Layer 5 of a small transformer language model trained on English Wikipedia (13 layers, counted from 0, width 96).
Take only the direct path to the model's output, skipping the later layers: a vector added to the residual stream pushes a token's score in proportion to its dot product with that token's output vector.

Output vectors of the tokens that the questions are about. A number n stands for (n - 128) times 0.012.
"ember": 115, 102, 141, 43, 104, 132, 138, 72, 139, 76, 134, 117, 134, 124, 194, 199, 130, 202, 97, 110, 146, 199, 141, 149, 120, 29, 153, 133, 45, 74, 81, 46, 127, 132, 191, 151, 23, 160, 143, 227, 126, 145, 112, 125, 187, 127, 123, 56, 147, 106, 183, 151, 110, 86, 95, 153, 152, 139, 115, 93, 138, 61, 82, 76, 113, 118, 132, 198, 112, 109, 164, 95, 110, 110, 168, 138, 153, 158, 180, 191, 81, 91, 193, 126, 140, 97, 137, 141, 113, 123, 188, 128, 123, 151, 127, 216
"ings": 129, 66, 181, 65, 151, 141, 127, 126, 127, 62, 83, 171, 180, 143, 192, 98, 168, 99, 104, 174, 129, 87, 94, 155, 196, 99, 126, 148, 121, 122, 83, 118, 125, 145, 144, 141, 107, 119, 115, 140, 165, 86, 130, 108, 149, 86, 153, 80, 166, 103, 138, 204, 124, 143, 142, 123, 134, 112, 158, 70, 160, 89, 147, 109, 161, 141, 107, 108, 54, 135, 99, 138, 134, 142, 56, 129, 187, 73, 166, 173, 111, 124, 121, 130, 171, 118, 171, 67, 151, 147, 158, 148, 124, 160, 81, 125
"In": 117, 147, 118, 119, 104, 193, 84, 137, 120, 89, 85, 139, 79, 116, 151, 130, 107, 155, 154, 137, 92, 140, 123, 93, 117, 65, 124, 147, 109, 111, 120, 158, 158, 148, 149, 150, 86, 133, 100, 137, 130, 132, 109, 89, 148, 140, 139, 74, 137, 118, 137, 144, 161, 87, 123, 150, 88, 126, 138, 116, 150, 110, 156, 89, 92, 173, 162, 116, 155, 148, 169, 102, 143, 172, 152, 111, 159, 118, 141, 137, 118, 158, 109, 113, 126, 131, 108, 106, 128, 145, 184, 121, 158, 88, 122, 188
"fer": 103, 77, 139, 148, 109, 132, 88, 76, 167, 122, 163, 133, 167, 145, 126, 155, 139, 100, 108, 128, 118, 177, 127, 107, 125, 75, 178, 193, 108, 117, 120, 83, 144, 137, 204, 135, 101, 146, 110, 127, 136, 183, 77, 141, 149, 122, 130, 89, 152, 45, 128, 145, 102, 172, 143, 217, 99, 102, 154, 69, 136, 96, 109, 75, 109, 195, 143, 174, 72, 168, 217, 92, 146, 126, 98, 91, 100, 115, 116, 184, 113, 168, 98, 111, 117, 83, 96, 122, 167, 116, 157, 123, 69, 143, 158, 175
"areer": 169, 134, 135, 73, 86, 118, 82, 109, 132, 149, 102, 107, 126, 89, 148, 118, 142, 132, 83, 217, 71, 196, 101, 162, 100, 95, 60, 95, 176, 138, 89, 56, 178, 163, 191, 151, 113, 176, 112, 231, 150, 132, 101, 105, 72, 139, 135, 52, 183, 64, 118, 126, 181, 165, 64, 183, 143, 105, 152, 117, 155, 98, 147, 46, 126, 182, 69, 192, 69, 156, 116, 144, 120, 77, 110, 93, 145, 112, 176, 119, 71, 184, 167, 128, 121, 83, 98, 138, 120, 118, 167, 152, 120, 156, 170, 253
"mber": 141, 63, 147, 90, 172, 160, 144, 127, 186, 121, 117, 145, 71, 138, 166, 193, 147, 148, 112, 147, 78, 157, 129, 141, 123, 110, 84, 155, 76, 95, 69, 109, 122, 152, 146, 115, 123, 158, 100, 156, 137, 174, 133, 154, 114, 117, 157, 66, 131, 109, 163, 143, 192, 98, 112, 183, 154, 126, 129, 143, 154, 41, 143, 59, 79, 196, 122, 171, 77, 45, 154, 71, 110, 99, 96, 46, 136, 166, 166, 80, 80, 192, 136, 148, 141, 99, 115, 129, 157, 174, 163, 54, 101, 197, 101, 223
"ent": 140, 126, 116, 81, 119, 72, 118, 73, 131, 166, 153, 147, 110, 112, 136, 115, 117, 161, 97, 135, 135, 90, 92, 124, 154, 147, 112, 82, 149, 128, 118, 129, 141, 129, 109, 129, 82, 115, 161, 162, 123, 153, 91, 118, 151, 161, 166, 77, 87, 80, 197, 139, 120, 135, 96, 116, 148, 205, 142, 44, 124, 130, 137, 144, 166, 86, 136, 108, 98, 140, 156, 106, 167, 145, 108, 110, 199, 149, 133, 168, 132, 157, 156, 133, 102, 190, 55, 156, 117, 122, 107, 150, 142, 127, 170, 100
"ik": 99, 127, 119, 106, 149, 124, 184, 171, 150, 55, 103, 151, 151, 151, 132, 113, 144, 168, 127, 111, 116, 112, 135, 142, 135, 99, 139, 131, 150, 157, 86, 143, 136, 167, 150, 127, 76, 164, 101, 129, 167, 160, 113, 182, 123, 77, 151, 92, 133, 117, 153, 128, 112, 126, 111, 137, 166, 134, 71, 133, 127, 150, 129, 101, 100, 143, 142, 148, 151, 115, 143, 56, 97, 78, 111, 129, 89, 111, 146, 142, 135, 145, 108, 145, 113, 105, 76, 109, 185, 158, 147, 102, 134, 111, 136, 153
"er,": 105, 138, 79, 123, 140, 109, 138, 81, 103, 108, 116, 147, 136, 163, 137, 233, 183, 101, 88, 100, 54, 106, 73, 121, 132, 158, 154, 120, 112, 126, 111, 176, 83, 163, 116, 122, 123, 173, 102, 110, 130, 95, 127, 99, 147, 153, 117, 84, 132, 104, 160, 189, 109, 94, 114, 156, 121, 112, 144, 59, 160, 129, 167, 171, 127, 113, 188, 137, 122, 98, 117, 86, 138, 111, 108, 126, 134, 159, 145, 141, 102, 114, 145, 126, 155, 105, 160, 139, 177, 120, 161, 125, 122, 180, 134, 132
"ame": 156, 149, 105, 104, 187, 187, 146, 139, 155, 115, 80, 175, 134, 99, 147, 165, 122, 85, 59, 99, 90, 114, 105, 171, 138, 103, 66, 140, 183, 153, 145, 135, 159, 104, 192, 145, 93, 157, 143, 181, 123, 115, 100, 159, 106, 152, 83, 68, 140, 91, 115, 155, 136, 123, 141, 124, 181, 125, 86, 135, 143, 86, 143, 133, 138, 151, 144, 166, 110, 137, 138, 155, 143, 120, 111, 135, 118, 120, 104, 125, 60, 105, 172, 128, 121, 86, 137, 81, 159, 58, 152, 85, 68, 139, 99, 235
"ook": 144, 104, 138, 85, 169, 131, 152, 162, 86, 88, 115, 133, 107, 136, 199, 142, 118, 157, 76, 195, 149, 129, 123, 117, 121, 115, 88, 164, 202, 95, 54, 115, 134, 152, 140, 126, 117, 90, 115, 176, 148, 133, 102, 105, 145, 79, 162, 68, 138, 119, 148, 118, 94, 187, 79, 119, 159, 127, 127, 112, 148, 161, 133, 108, 147, 144, 127, 115, 157, 94, 103, 96, 110, 95, 105, 100, 88, 162, 180, 163, 129, 135, 129, 156, 115, 76, 95, 104, 185, 98, 144, 139, 114, 185, 133, 181
" (": 122, 140, 112, 135, 133, 120, 172, 134, 104, 106, 155, 147, 88, 97, 106, 100, 112, 115, 128, 110, 138, 166, 118, 136, 143, 148, 145, 126, 131, 141, 150, 162, 95, 126, 103, 94, 99, 136, 119, 131, 113, 136, 111, 115, 141, 105, 117, 132, 125, 168, 122, 131, 100, 152, 100, 168, 128, 132, 130, 143, 129, 132, 108, 120, 124, 150, 126, 154, 120, 176, 141, 137, 109, 152, 110, 127, 109, 132, 107, 141, 151, 109, 156, 92, 133, 118, 165, 130, 129, 121, 149, 149, 113, 136, 116, 104
"ult": 195, 96, 120, 91, 150, 146, 68, 89, 85, 182, 141, 153, 160, 98, 214, 134, 154, 201, 138, 116, 79, 192, 118, 71, 114, 101, 92, 156, 145, 84, 131, 117, 173, 73, 99, 118, 105, 125, 192, 141, 182, 157, 141, 141, 112, 158, 169, 59, 142, 142, 147, 111, 140, 125, 54, 149, 159, 171, 110, 93, 122, 131, 132, 96, 135, 124, 109, 155, 91, 113, 152, 104, 160, 125, 129, 118, 186, 151, 160, 106, 84, 144, 143, 119, 190, 92, 116, 113, 112, 109, 129, 109, 36, 85, 165, 124
" (1": 96, 135, 143, 107, 128, 172, 156, 103, 109, 92, 105, 162, 94, 100, 114, 129, 140, 125, 110, 123, 126, 158, 123, 126, 127, 108, 145, 146, 95, 100, 127, 124, 120, 171, 92, 82, 82, 156, 60, 141, 119, 139, 123, 114, 142, 117, 146, 109, 124, 144, 127, 99, 162, 152, 104, 173, 130, 139, 144, 124, 144, 133, 105, 119, 113, 163, 125, 201, 113, 148, 165, 143, 96, 135, 97, 113, 142, 121, 113, 143, 151, 110, 153, 96, 135, 122, 154, 175, 119, 108, 147, 162, 99, 161, 131, 148
"z": 126, 122, 156, 100, 134, 121, 174, 89, 112, 161, 122, 173, 143, 131, 106, 150, 112, 191, 159, 134, 58, 137, 116, 168, 113, 174, 138, 115, 117, 154, 77, 131, 80, 123, 140, 106, 159, 126, 116, 90, 155, 128, 150, 150, 110, 154, 113, 100, 103, 171, 132, 150, 124, 101, 129, 174, 110, 168, 107, 114, 128, 119, 161, 122, 173, 135, 150, 154, 133, 113, 150, 112, 123, 59, 123, 115, 106, 76, 121, 122, 108, 155, 137, 115, 97, 120, 151, 160, 118, 78, 112, 74, 141, 134, 176, 120
"au": 124, 122, 111, 110, 158, 153, 148, 124, 111, 137, 73, 137, 127, 119, 179, 145, 176, 157, 60, 138, 130, 102, 75, 136, 109, 121, 183, 87, 95, 108, 115, 129, 108, 158, 168, 186, 129, 134, 83, 160, 151, 148, 119, 111, 148, 90, 133, 86, 148, 172, 133, 162, 172, 130, 116, 140, 145, 138, 73, 97, 136, 116, 147, 103, 132, 173, 106, 163, 106, 103, 138, 123, 122, 111, 127, 149, 69, 161, 163, 136, 103, 118, 123, 150, 51, 44, 74, 171, 100, 153, 131, 174, 161, 169, 110, 137
" B": 112, 152, 122, 115, 88, 133, 150, 138, 141, 151, 132, 136, 146, 115, 123, 110, 94, 102, 142, 149, 129, 115, 146, 139, 125, 143, 125, 96, 108, 153, 144, 124, 119, 129, 126, 109, 128, 140, 131, 116, 173, 152, 109, 140, 113, 145, 108, 142, 127, 124, 121, 144, 120, 120, 129, 152, 141, 165, 135, 133, 143, 153, 134, 132, 94, 134, 94, 125, 110, 112, 122, 107, 143, 162, 153, 134, 124, 134, 112, 112, 139, 113, 141, 120, 98, 128, 120, 116, 103, 111, 113, 165, 109, 145, 99, 142
"{": 117, 86, 161, 69, 189, 183, 110, 132, 154, 127, 112, 143, 109, 91, 154, 159, 174, 139, 146, 169, 146, 130, 142, 145, 170, 57, 111, 176, 66, 116, 131, 164, 132, 139, 86, 149, 105, 74, 135, 169, 115, 185, 69, 211, 108, 146, 144, 87, 147, 123, 113, 94, 110, 158, 110, 151, 115, 147, 80, 71, 169, 113, 165, 100, 133, 142, 134, 134, 128, 136, 187, 149, 75, 96, 41, 51, 198, 125, 154, 109, 129, 182, 136, 93, 160, 124, 103, 117, 131, 153, 151, 114, 90, 95, 117, 108
"ru": 172, 123, 105, 107, 158, 166, 128, 96, 147, 118, 102, 175, 138, 130, 117, 140, 156, 146, 110, 152, 111, 128, 89, 98, 137, 94, 90, 110, 119, 117, 154, 74, 163, 155, 136, 140, 186, 109, 138, 134, 76, 164, 136, 133, 160, 93, 175, 75, 124, 124, 112, 159, 157, 156, 170, 124, 116, 144, 105, 162, 134, 101, 146, 85, 123, 171, 167, 142, 109, 108, 120, 67, 81, 130, 107, 88, 133, 141, 138, 150, 87, 163, 113, 154, 149, 146, 79, 132, 150, 137, 93, 132, 60, 183, 154, 85
"on": 121, 98, 94, 126, 149, 122, 117, 205, 153, 113, 122, 143, 118, 124, 91, 114, 137, 170, 110, 119, 126, 114, 90, 91, 84, 139, 148, 123, 94, 142, 130, 118, 132, 174, 103, 95, 124, 177, 112, 152, 139, 130, 133, 98, 112, 110, 131, 103, 106, 87, 108, 81, 93, 114, 135, 108, 127, 202, 149, 155, 122, 83, 180, 130, 207, 150, 134, 107, 192, 150, 137, 115, 134, 81, 150, 146, 203, 142, 159, 100, 145, 94, 114, 128, 137, 132, 165, 101, 86, 131, 117, 161, 172, 76, 121, 150
"\"": 160, 95, 125, 105, 157, 150, 122, 158, 78, 147, 133, 153, 67, 53, 80, 113, 138, 106, 159, 112, 109, 161, 72, 111, 133, 144, 43, 155, 134, 156, 105, 111, 152, 123, 233, 154, 121, 158, 180, 123, 110, 118, 143, 133, 136, 131, 209, 134, 180, 133, 114, 167, 84, 154, 76, 144, 167, 135, 155, 73, 153, 166, 153, 105, 108, 180, 129, 94, 91, 126, 118, 97, 171, 50, 135, 96, 99, 106, 160, 163, 112, 140, 123, 97, 93, 123, 125, 77, 144, 150, 207, 100, 138, 112, 75, 188
"che": 82, 60, 136, 91, 168, 125, 158, 139, 82, 119, 39, 165, 187, 109, 112, 135, 136, 138, 139, 141, 112, 158, 137, 114, 147, 102, 101, 127, 132, 100, 105, 95, 135, 125, 110, 139, 150, 111, 81, 125, 152, 148, 147, 109, 137, 78, 209, 105, 150, 125, 101, 133, 172, 70, 191, 171, 76, 166, 125, 172, 163, 81, 171, 100, 132, 173, 140, 182, 113, 156, 134, 167, 132, 122, 65, 115, 129, 140, 181, 105, 105, 136, 142, 102, 95, 70, 114, 165, 135, 90, 109, 106, 121, 174, 156, 166
"ver": 122, 94, 133, 173, 161, 169, 84, 82, 157, 114, 110, 122, 146, 202, 121, 128, 127, 129, 102, 112, 154, 174, 127, 98, 117, 144, 78, 166, 97, 153, 111, 163, 164, 101, 94, 139, 167, 136, 91, 155, 149, 164, 142, 144, 146, 102, 124, 88, 137, 129, 114, 173, 146, 110, 131, 190, 110, 190, 137, 79, 126, 160, 168, 99, 151, 167, 79, 121, 104, 109, 152, 126, 157, 83, 92, 77, 126, 91, 103, 149, 51, 106, 125, 133, 110, 149, 45, 171, 152, 173, 132, 123, 79, 112, 101, 163

Each question shows what one neuron of this layer's MLP adds at an activation of 1. A number n stands for (n - 128) times 0.0039.

n487: 140, 129, 86, 104, 126, 99, 137, 133, 154, 111, 139, 103, 113, 137, 122, 192, 171, 121, 161, 154, 137, 115, 122, 160, 120, 117, 139, 137, 125, 76, 120, 122, 89, 133, 172, 141, 108, 163, 142, 131, 73, 129, 86, 102, 164, 88, 94, 114, 111, 149, 119, 113, 106, 126, 164, 99, 147, 171, 184, 181, 103, 116, 125, 141, 96, 113, 157, 129, 55, 135, 136, 134, 130, 102, 83, 141, 205, 157, 162, 96, 152, 151, 136, 151, 122, 142, 118, 88, 84, 110, 125, 112, 164, 129, 93, 140
Pushed up most: "ember"

n462: 143, 146, 108, 97, 107, 151, 120, 213, 132, 131, 104, 114, 133, 157, 125, 116, 138, 108, 137, 103, 148, 149, 121, 124, 157, 190, 130, 130, 106, 102, 130, 90, 105, 121, 117, 101, 139, 113, 95, 109, 122, 79, 141, 136, 107, 97, 166, 121, 86, 90, 147, 73, 193, 99, 170, 146, 71, 167, 143, 152, 151, 75, 120, 164, 146, 116, 124, 185, 125, 137, 117, 119, 94, 147, 123, 133, 108, 164, 139, 147, 132, 96, 95, 120, 150, 91, 135, 114, 149, 127, 164, 149, 137, 123, 120, 144
Pushed up most: "che"

n389: 149, 142, 113, 121, 131, 122, 100, 119, 117, 86, 116, 82, 200, 166, 93, 131, 146, 84, 154, 132, 127, 102, 156, 132, 117, 148, 151, 79, 125, 130, 152, 108, 122, 136, 147, 149, 127, 136, 167, 164, 138, 177, 96, 127, 105, 158, 92, 141, 121, 130, 91, 135, 104, 145, 192, 97, 116, 139, 148, 134, 147, 115, 119, 139, 118, 108, 133, 147, 128, 111, 166, 117, 146, 133, 149, 72, 72, 163, 134, 118, 99, 127, 105, 132, 110, 113, 133, 139, 148, 92, 138, 153, 120, 136, 137, 101
Which three tokens does it push up most, strongest first? "fer", " B", "ru"

n40: 101, 118, 118, 120, 146, 155, 65, 195, 127, 136, 132, 115, 144, 131, 89, 100, 96, 143, 162, 130, 89, 64, 106, 103, 85, 143, 174, 95, 157, 170, 151, 101, 145, 118, 200, 151, 161, 124, 146, 107, 207, 101, 71, 140, 99, 120, 187, 126, 136, 133, 139, 100, 67, 169, 239, 134, 116, 156, 140, 122, 143, 78, 115, 81, 107, 124, 78, 197, 92, 151, 177, 88, 140, 121, 82, 75, 128, 117, 144, 102, 109, 89, 120, 129, 147, 166, 143, 135, 108, 121, 122, 103, 83, 138, 162, 226
Which three tokens does it push up most, strongest first? "fer", "areer", "che"

n452: 160, 107, 111, 133, 151, 121, 112, 138, 94, 104, 127, 96, 96, 101, 129, 144, 188, 99, 144, 111, 106, 121, 117, 94, 116, 118, 181, 166, 114, 137, 112, 155, 130, 159, 117, 90, 157, 156, 83, 122, 113, 208, 144, 91, 133, 154, 157, 109, 88, 117, 167, 171, 117, 128, 107, 109, 131, 95, 130, 123, 93, 101, 104, 158, 91, 198, 134, 96, 189, 125, 156, 110, 119, 122, 88, 92, 135, 63, 164, 98, 136, 134, 163, 133, 142, 159, 161, 121, 171, 83, 135, 131, 123, 160, 153, 124
Which of these tokens does it push down most? " B"

n214: 113, 154, 100, 136, 121, 131, 130, 112, 138, 148, 145, 132, 133, 143, 129, 143, 126, 83, 149, 130, 137, 136, 103, 84, 134, 130, 108, 128, 117, 138, 135, 124, 135, 124, 76, 121, 131, 123, 138, 123, 135, 127, 133, 105, 132, 121, 132, 151, 125, 127, 135, 105, 116, 152, 124, 146, 113, 133, 132, 98, 140, 144, 96, 138, 140, 126, 138, 134, 138, 146, 109, 143, 110, 127, 138, 130, 105, 162, 126, 122, 135, 135, 131, 135, 110, 133, 145, 124, 107, 128, 146, 134, 128, 124, 116, 119
Pushed up most: " ("

n38: 111, 121, 82, 152, 121, 136, 177, 120, 156, 106, 157, 109, 150, 105, 130, 133, 155, 110, 177, 147, 77, 182, 155, 127, 151, 147, 133, 157, 107, 126, 122, 124, 138, 136, 118, 105, 137, 139, 83, 106, 147, 110, 144, 162, 128, 114, 152, 103, 159, 153, 140, 120, 111, 122, 98, 147, 137, 106, 157, 158, 97, 99, 128, 119, 121, 144, 152, 117, 125, 181, 123, 111, 162, 153, 138, 108, 139, 145, 109, 127, 124, 68, 129, 109, 140, 124, 129, 129, 148, 126, 91, 141, 113, 68, 111, 86
Pushed up most: " ("

n216: 81, 83, 94, 130, 106, 150, 180, 153, 118, 146, 107, 143, 130, 146, 118, 182, 134, 135, 137, 154, 93, 143, 108, 106, 157, 120, 131, 118, 158, 101, 127, 89, 109, 151, 149, 160, 133, 127, 155, 130, 174, 98, 121, 102, 109, 135, 141, 131, 168, 134, 90, 134, 174, 65, 116, 87, 142, 106, 147, 117, 134, 122, 140, 115, 111, 116, 119, 154, 76, 126, 107, 114, 149, 128, 145, 161, 92, 95, 114, 187, 162, 175, 128, 161, 93, 187, 151, 137, 87, 71, 130, 96, 114, 123, 149, 160
Which of these tokens does it push down most? "{"

n359: 119, 125, 135, 160, 160, 135, 146, 109, 134, 124, 92, 121, 193, 86, 161, 153, 131, 138, 95, 97, 137, 109, 55, 109, 140, 110, 130, 78, 112, 142, 144, 153, 119, 123, 156, 147, 113, 94, 110, 117, 152, 122, 85, 123, 122, 125, 148, 140, 141, 136, 150, 131, 141, 101, 125, 115, 107, 145, 66, 131, 138, 132, 153, 116, 130, 99, 127, 151, 170, 121, 135, 138, 146, 131, 111, 135, 160, 74, 114, 96, 192, 171, 109, 165, 79, 130, 140, 107, 110, 116, 131, 81, 149, 132, 148, 161
Which two tokens does it push up most, strongest first? "au", "che"

n351: 126, 150, 115, 155, 153, 108, 149, 67, 150, 131, 142, 131, 133, 154, 102, 129, 100, 143, 95, 104, 94, 133, 137, 131, 116, 108, 121, 149, 151, 136, 133, 174, 127, 122, 156, 105, 165, 118, 110, 130, 123, 132, 133, 111, 121, 111, 85, 146, 110, 127, 137, 158, 135, 86, 100, 105, 141, 131, 151, 168, 116, 110, 157, 151, 109, 108, 150, 81, 145, 132, 114, 149, 114, 101, 92, 112, 140, 160, 143, 130, 131, 162, 109, 151, 158, 157, 143, 124, 148, 133, 139, 102, 165, 100, 152, 108
Pushed up most: "er,"

n96: 161, 95, 77, 141, 132, 128, 130, 122, 90, 161, 104, 83, 90, 142, 130, 122, 145, 75, 185, 148, 134, 107, 98, 138, 162, 148, 111, 137, 151, 130, 110, 145, 171, 100, 147, 165, 128, 81, 135, 109, 168, 171, 146, 150, 176, 118, 119, 105, 161, 93, 131, 113, 160, 107, 111, 110, 115, 171, 71, 122, 147, 78, 100, 102, 143, 133, 124, 90, 87, 105, 105, 98, 108, 135, 161, 161, 127, 160, 128, 149, 135, 138, 172, 128, 134, 60, 122, 119, 141, 154, 160, 155, 164, 86, 151, 146
Which of these tokens does it push down most? " (1"

n403: 133, 131, 157, 113, 127, 119, 132, 166, 117, 131, 98, 136, 120, 134, 96, 110, 132, 156, 99, 134, 123, 98, 129, 139, 157, 117, 145, 118, 138, 146, 104, 123, 148, 157, 163, 94, 138, 118, 125, 116, 151, 83, 115, 161, 147, 132, 77, 136, 120, 130, 66, 141, 115, 126, 82, 131, 165, 107, 144, 138, 131, 129, 104, 124, 128, 160, 129, 81, 101, 144, 67, 165, 116, 97, 146, 130, 141, 164, 127, 189, 113, 136, 120, 133, 137, 106, 100, 107, 130, 152, 127, 162, 162, 161, 104, 133
Which of these tokens does it push down most? "ult"

n126: 103, 91, 155, 149, 135, 181, 106, 113, 121, 90, 129, 138, 130, 122, 162, 149, 149, 170, 121, 107, 131, 135, 128, 164, 158, 102, 132, 103, 138, 123, 124, 78, 135, 138, 112, 83, 120, 139, 93, 148, 144, 122, 132, 112, 137, 111, 114, 132, 123, 129, 119, 163, 100, 140, 153, 165, 117, 139, 89, 154, 202, 127, 147, 151, 151, 111, 125, 85, 100, 126, 138, 134, 166, 136, 120, 112, 114, 152, 90, 130, 80, 177, 95, 139, 109, 118, 118, 141, 85, 140, 131, 112, 77, 129, 138, 103
Pushed up most: "ver"

n195: 144, 110, 139, 131, 182, 128, 165, 135, 129, 131, 97, 90, 138, 127, 163, 151, 97, 113, 166, 147, 146, 109, 197, 179, 127, 181, 171, 182, 111, 97, 115, 133, 105, 104, 113, 181, 154, 71, 150, 122, 143, 94, 116, 97, 142, 135, 138, 121, 152, 113, 189, 136, 110, 119, 88, 99, 175, 66, 131, 118, 104, 161, 125, 153, 87, 77, 74, 118, 134, 116, 130, 148, 157, 101, 105, 115, 84, 136, 175, 171, 197, 111, 138, 124, 98, 116, 120, 106, 144, 99, 128, 123, 138, 101, 116, 106
Which two tokens does it push up most, strongest first? "ook", "ings"

n50: 99, 161, 83, 169, 123, 164, 116, 92, 174, 140, 153, 105, 148, 140, 109, 145, 118, 134, 119, 104, 99, 108, 100, 133, 158, 129, 119, 121, 53, 80, 109, 110, 186, 103, 204, 146, 176, 134, 99, 123, 104, 123, 160, 146, 146, 129, 125, 142, 111, 101, 138, 116, 123, 136, 157, 141, 122, 122, 101, 145, 122, 176, 114, 121, 96, 131, 133, 143, 181, 148, 116, 107, 98, 115, 126, 99, 116, 136, 151, 158, 145, 155, 97, 116, 155, 126, 101, 143, 164, 146, 108, 68, 70, 147, 122, 81
Pushed up most: "ru"

n495: 102, 152, 122, 165, 131, 116, 132, 146, 57, 141, 89, 138, 113, 115, 123, 107, 118, 206, 114, 112, 164, 150, 145, 214, 150, 141, 131, 146, 158, 116, 109, 145, 98, 121, 142, 103, 145, 28, 143, 158, 123, 125, 171, 168, 109, 31, 129, 56, 110, 114, 103, 117, 146, 106, 123, 141, 66, 113, 197, 183, 128, 143, 116, 122, 148, 98, 91, 115, 111, 173, 122, 150, 173, 169, 75, 142, 139, 119, 118, 163, 134, 111, 110, 96, 127, 120, 87, 135, 134, 96, 80, 177, 145, 155, 177, 145
Which two tokens does it push up most, strongest first? "che", "ook"

n16: 138, 74, 131, 127, 106, 134, 99, 152, 129, 133, 185, 153, 127, 129, 129, 167, 155, 175, 147, 142, 144, 99, 118, 115, 150, 116, 94, 127, 98, 105, 123, 133, 86, 130, 141, 133, 142, 163, 164, 119, 113, 152, 185, 180, 152, 135, 120, 79, 121, 161, 133, 77, 90, 144, 132, 144, 98, 130, 149, 112, 105, 125, 142, 136, 116, 149, 142, 111, 92, 120, 160, 129, 119, 120, 115, 117, 140, 127, 129, 132, 146, 124, 130, 68, 131, 108, 115, 140, 115, 163, 95, 144, 91, 137, 153, 76
Pushed up most: "{"

n71: 46, 119, 106, 79, 152, 128, 133, 103, 153, 107, 145, 172, 130, 101, 91, 110, 118, 81, 157, 158, 88, 157, 138, 139, 148, 141, 117, 142, 143, 183, 136, 138, 136, 189, 121, 165, 122, 146, 153, 142, 91, 118, 131, 156, 136, 134, 174, 116, 136, 132, 168, 132, 126, 148, 123, 95, 106, 147, 79, 125, 115, 111, 160, 169, 103, 91, 161, 122, 160, 108, 156, 151, 133, 115, 86, 114, 124, 83, 132, 100, 149, 158, 104, 125, 110, 153, 138, 132, 204, 111, 131, 132, 152, 62, 97, 74
Which two tokens does it push up most, strongest first? "{", "ik"

n48: 115, 103, 112, 98, 155, 121, 173, 129, 129, 165, 141, 121, 153, 129, 123, 99, 188, 125, 104, 131, 96, 145, 136, 149, 164, 93, 206, 101, 115, 160, 119, 126, 129, 97, 90, 132, 57, 103, 99, 105, 165, 154, 117, 131, 123, 128, 161, 128, 187, 136, 88, 103, 118, 131, 110, 132, 133, 90, 67, 133, 87, 119, 98, 112, 140, 97, 132, 119, 88, 161, 131, 93, 123, 138, 147, 137, 138, 162, 144, 101, 147, 150, 42, 148, 120, 203, 97, 111, 146, 180, 173, 105, 154, 138, 167, 94
Pushed up most: "ik"

n170: 127, 156, 136, 137, 137, 136, 115, 110, 137, 128, 109, 172, 108, 97, 151, 70, 132, 173, 66, 101, 91, 153, 125, 130, 114, 118, 116, 99, 118, 159, 130, 110, 133, 92, 162, 149, 171, 131, 179, 159, 92, 95, 148, 156, 137, 155, 81, 181, 161, 100, 147, 127, 101, 194, 162, 119, 137, 172, 135, 163, 107, 166, 88, 148, 149, 119, 123, 60, 124, 140, 134, 119, 135, 48, 82, 85, 139, 110, 156, 131, 136, 95, 130, 146, 106, 127, 102, 97, 108, 125, 117, 110, 119, 123, 171, 139
Which two tokens does it push up most, strongest first? "\"", "ame"

n272: 131, 142, 95, 95, 154, 118, 183, 92, 165, 134, 122, 161, 36, 132, 50, 141, 127, 118, 136, 145, 136, 137, 152, 118, 142, 141, 127, 102, 100, 132, 147, 154, 109, 157, 150, 140, 112, 103, 132, 137, 136, 89, 126, 115, 148, 100, 105, 110, 163, 129, 124, 128, 113, 146, 123, 110, 162, 114, 168, 103, 95, 101, 129, 104, 74, 94, 111, 143, 174, 101, 158, 150, 135, 174, 143, 106, 129, 133, 141, 111, 124, 154, 127, 141, 134, 114, 119, 160, 123, 163, 131, 159, 132, 131, 133, 146
Pushed up most: "mber"

n89: 83, 98, 134, 138, 175, 121, 92, 112, 152, 114, 161, 148, 159, 134, 124, 83, 89, 110, 186, 117, 139, 111, 175, 94, 62, 149, 131, 155, 122, 218, 121, 127, 155, 163, 132, 192, 128, 127, 123, 97, 88, 125, 119, 85, 85, 100, 98, 100, 156, 91, 123, 125, 170, 151, 111, 144, 151, 133, 169, 136, 129, 113, 159, 126, 104, 180, 189, 108, 127, 123, 114, 100, 160, 133, 158, 109, 95, 117, 117, 109, 146, 81, 204, 159, 149, 138, 133, 82, 114, 105, 108, 157, 59, 73, 139, 168
Pushed up most: "fer"

n0: 143, 120, 149, 145, 102, 118, 140, 167, 90, 105, 136, 148, 116, 113, 108, 118, 147, 102, 141, 95, 114, 121, 129, 143, 150, 140, 131, 126, 107, 134, 166, 156, 110, 92, 155, 152, 156, 127, 154, 96, 92, 115, 147, 151, 152, 74, 120, 125, 163, 149, 155, 101, 127, 147, 139, 156, 114, 108, 123, 132, 91, 132, 90, 90, 101, 113, 139, 120, 69, 129, 112, 132, 153, 124, 92, 151, 156, 92, 195, 137, 163, 72, 113, 140, 149, 122, 85, 143, 142, 137, 143, 118, 125, 176, 121, 135
Which three tokens does it push up most, strongest first? "\"", "ings", " ("

n507: 116, 128, 122, 126, 102, 141, 95, 116, 115, 129, 161, 121, 147, 114, 127, 140, 141, 113, 148, 124, 103, 124, 106, 141, 159, 119, 126, 158, 127, 140, 126, 165, 134, 126, 98, 95, 127, 124, 97, 150, 130, 168, 121, 115, 158, 133, 94, 106, 131, 119, 150, 108, 135, 116, 142, 145, 166, 127, 134, 119, 121, 114, 121, 132, 109, 121, 124, 99, 147, 139, 103, 109, 115, 93, 141, 128, 111, 114, 127, 165, 113, 87, 123, 136, 127, 181, 131, 174, 121, 180, 139, 120, 127, 155, 157, 145
Pushed up most: "ver"

n133: 128, 142, 134, 149, 148, 127, 79, 153, 109, 91, 138, 165, 150, 165, 100, 140, 130, 153, 142, 184, 92, 121, 128, 138, 91, 129, 95, 112, 106, 168, 187, 134, 147, 121, 115, 152, 116, 142, 124, 148, 125, 181, 98, 138, 132, 173, 155, 161, 200, 73, 142, 120, 131, 122, 77, 135, 117, 141, 115, 69, 143, 127, 124, 158, 100, 144, 116, 121, 125, 102, 96, 122, 126, 92, 119, 129, 158, 107, 117, 86, 121, 91, 91, 130, 156, 154, 126, 133, 159, 118, 138, 124, 132, 123, 124, 106
Pushed up most: "{"

n312: 138, 187, 130, 99, 120, 144, 131, 131, 165, 114, 166, 122, 157, 112, 132, 70, 101, 114, 108, 165, 111, 135, 169, 121, 99, 116, 121, 124, 152, 194, 126, 127, 130, 93, 154, 119, 108, 77, 83, 132, 154, 72, 130, 125, 122, 165, 146, 140, 142, 117, 102, 132, 99, 127, 110, 170, 114, 179, 91, 119, 86, 160, 122, 138, 121, 138, 138, 87, 119, 114, 125, 196, 133, 106, 149, 117, 180, 122, 107, 119, 175, 122, 146, 124, 98, 93, 98, 85, 130, 122, 122, 98, 110, 153, 186, 96
Pushed up most: " B"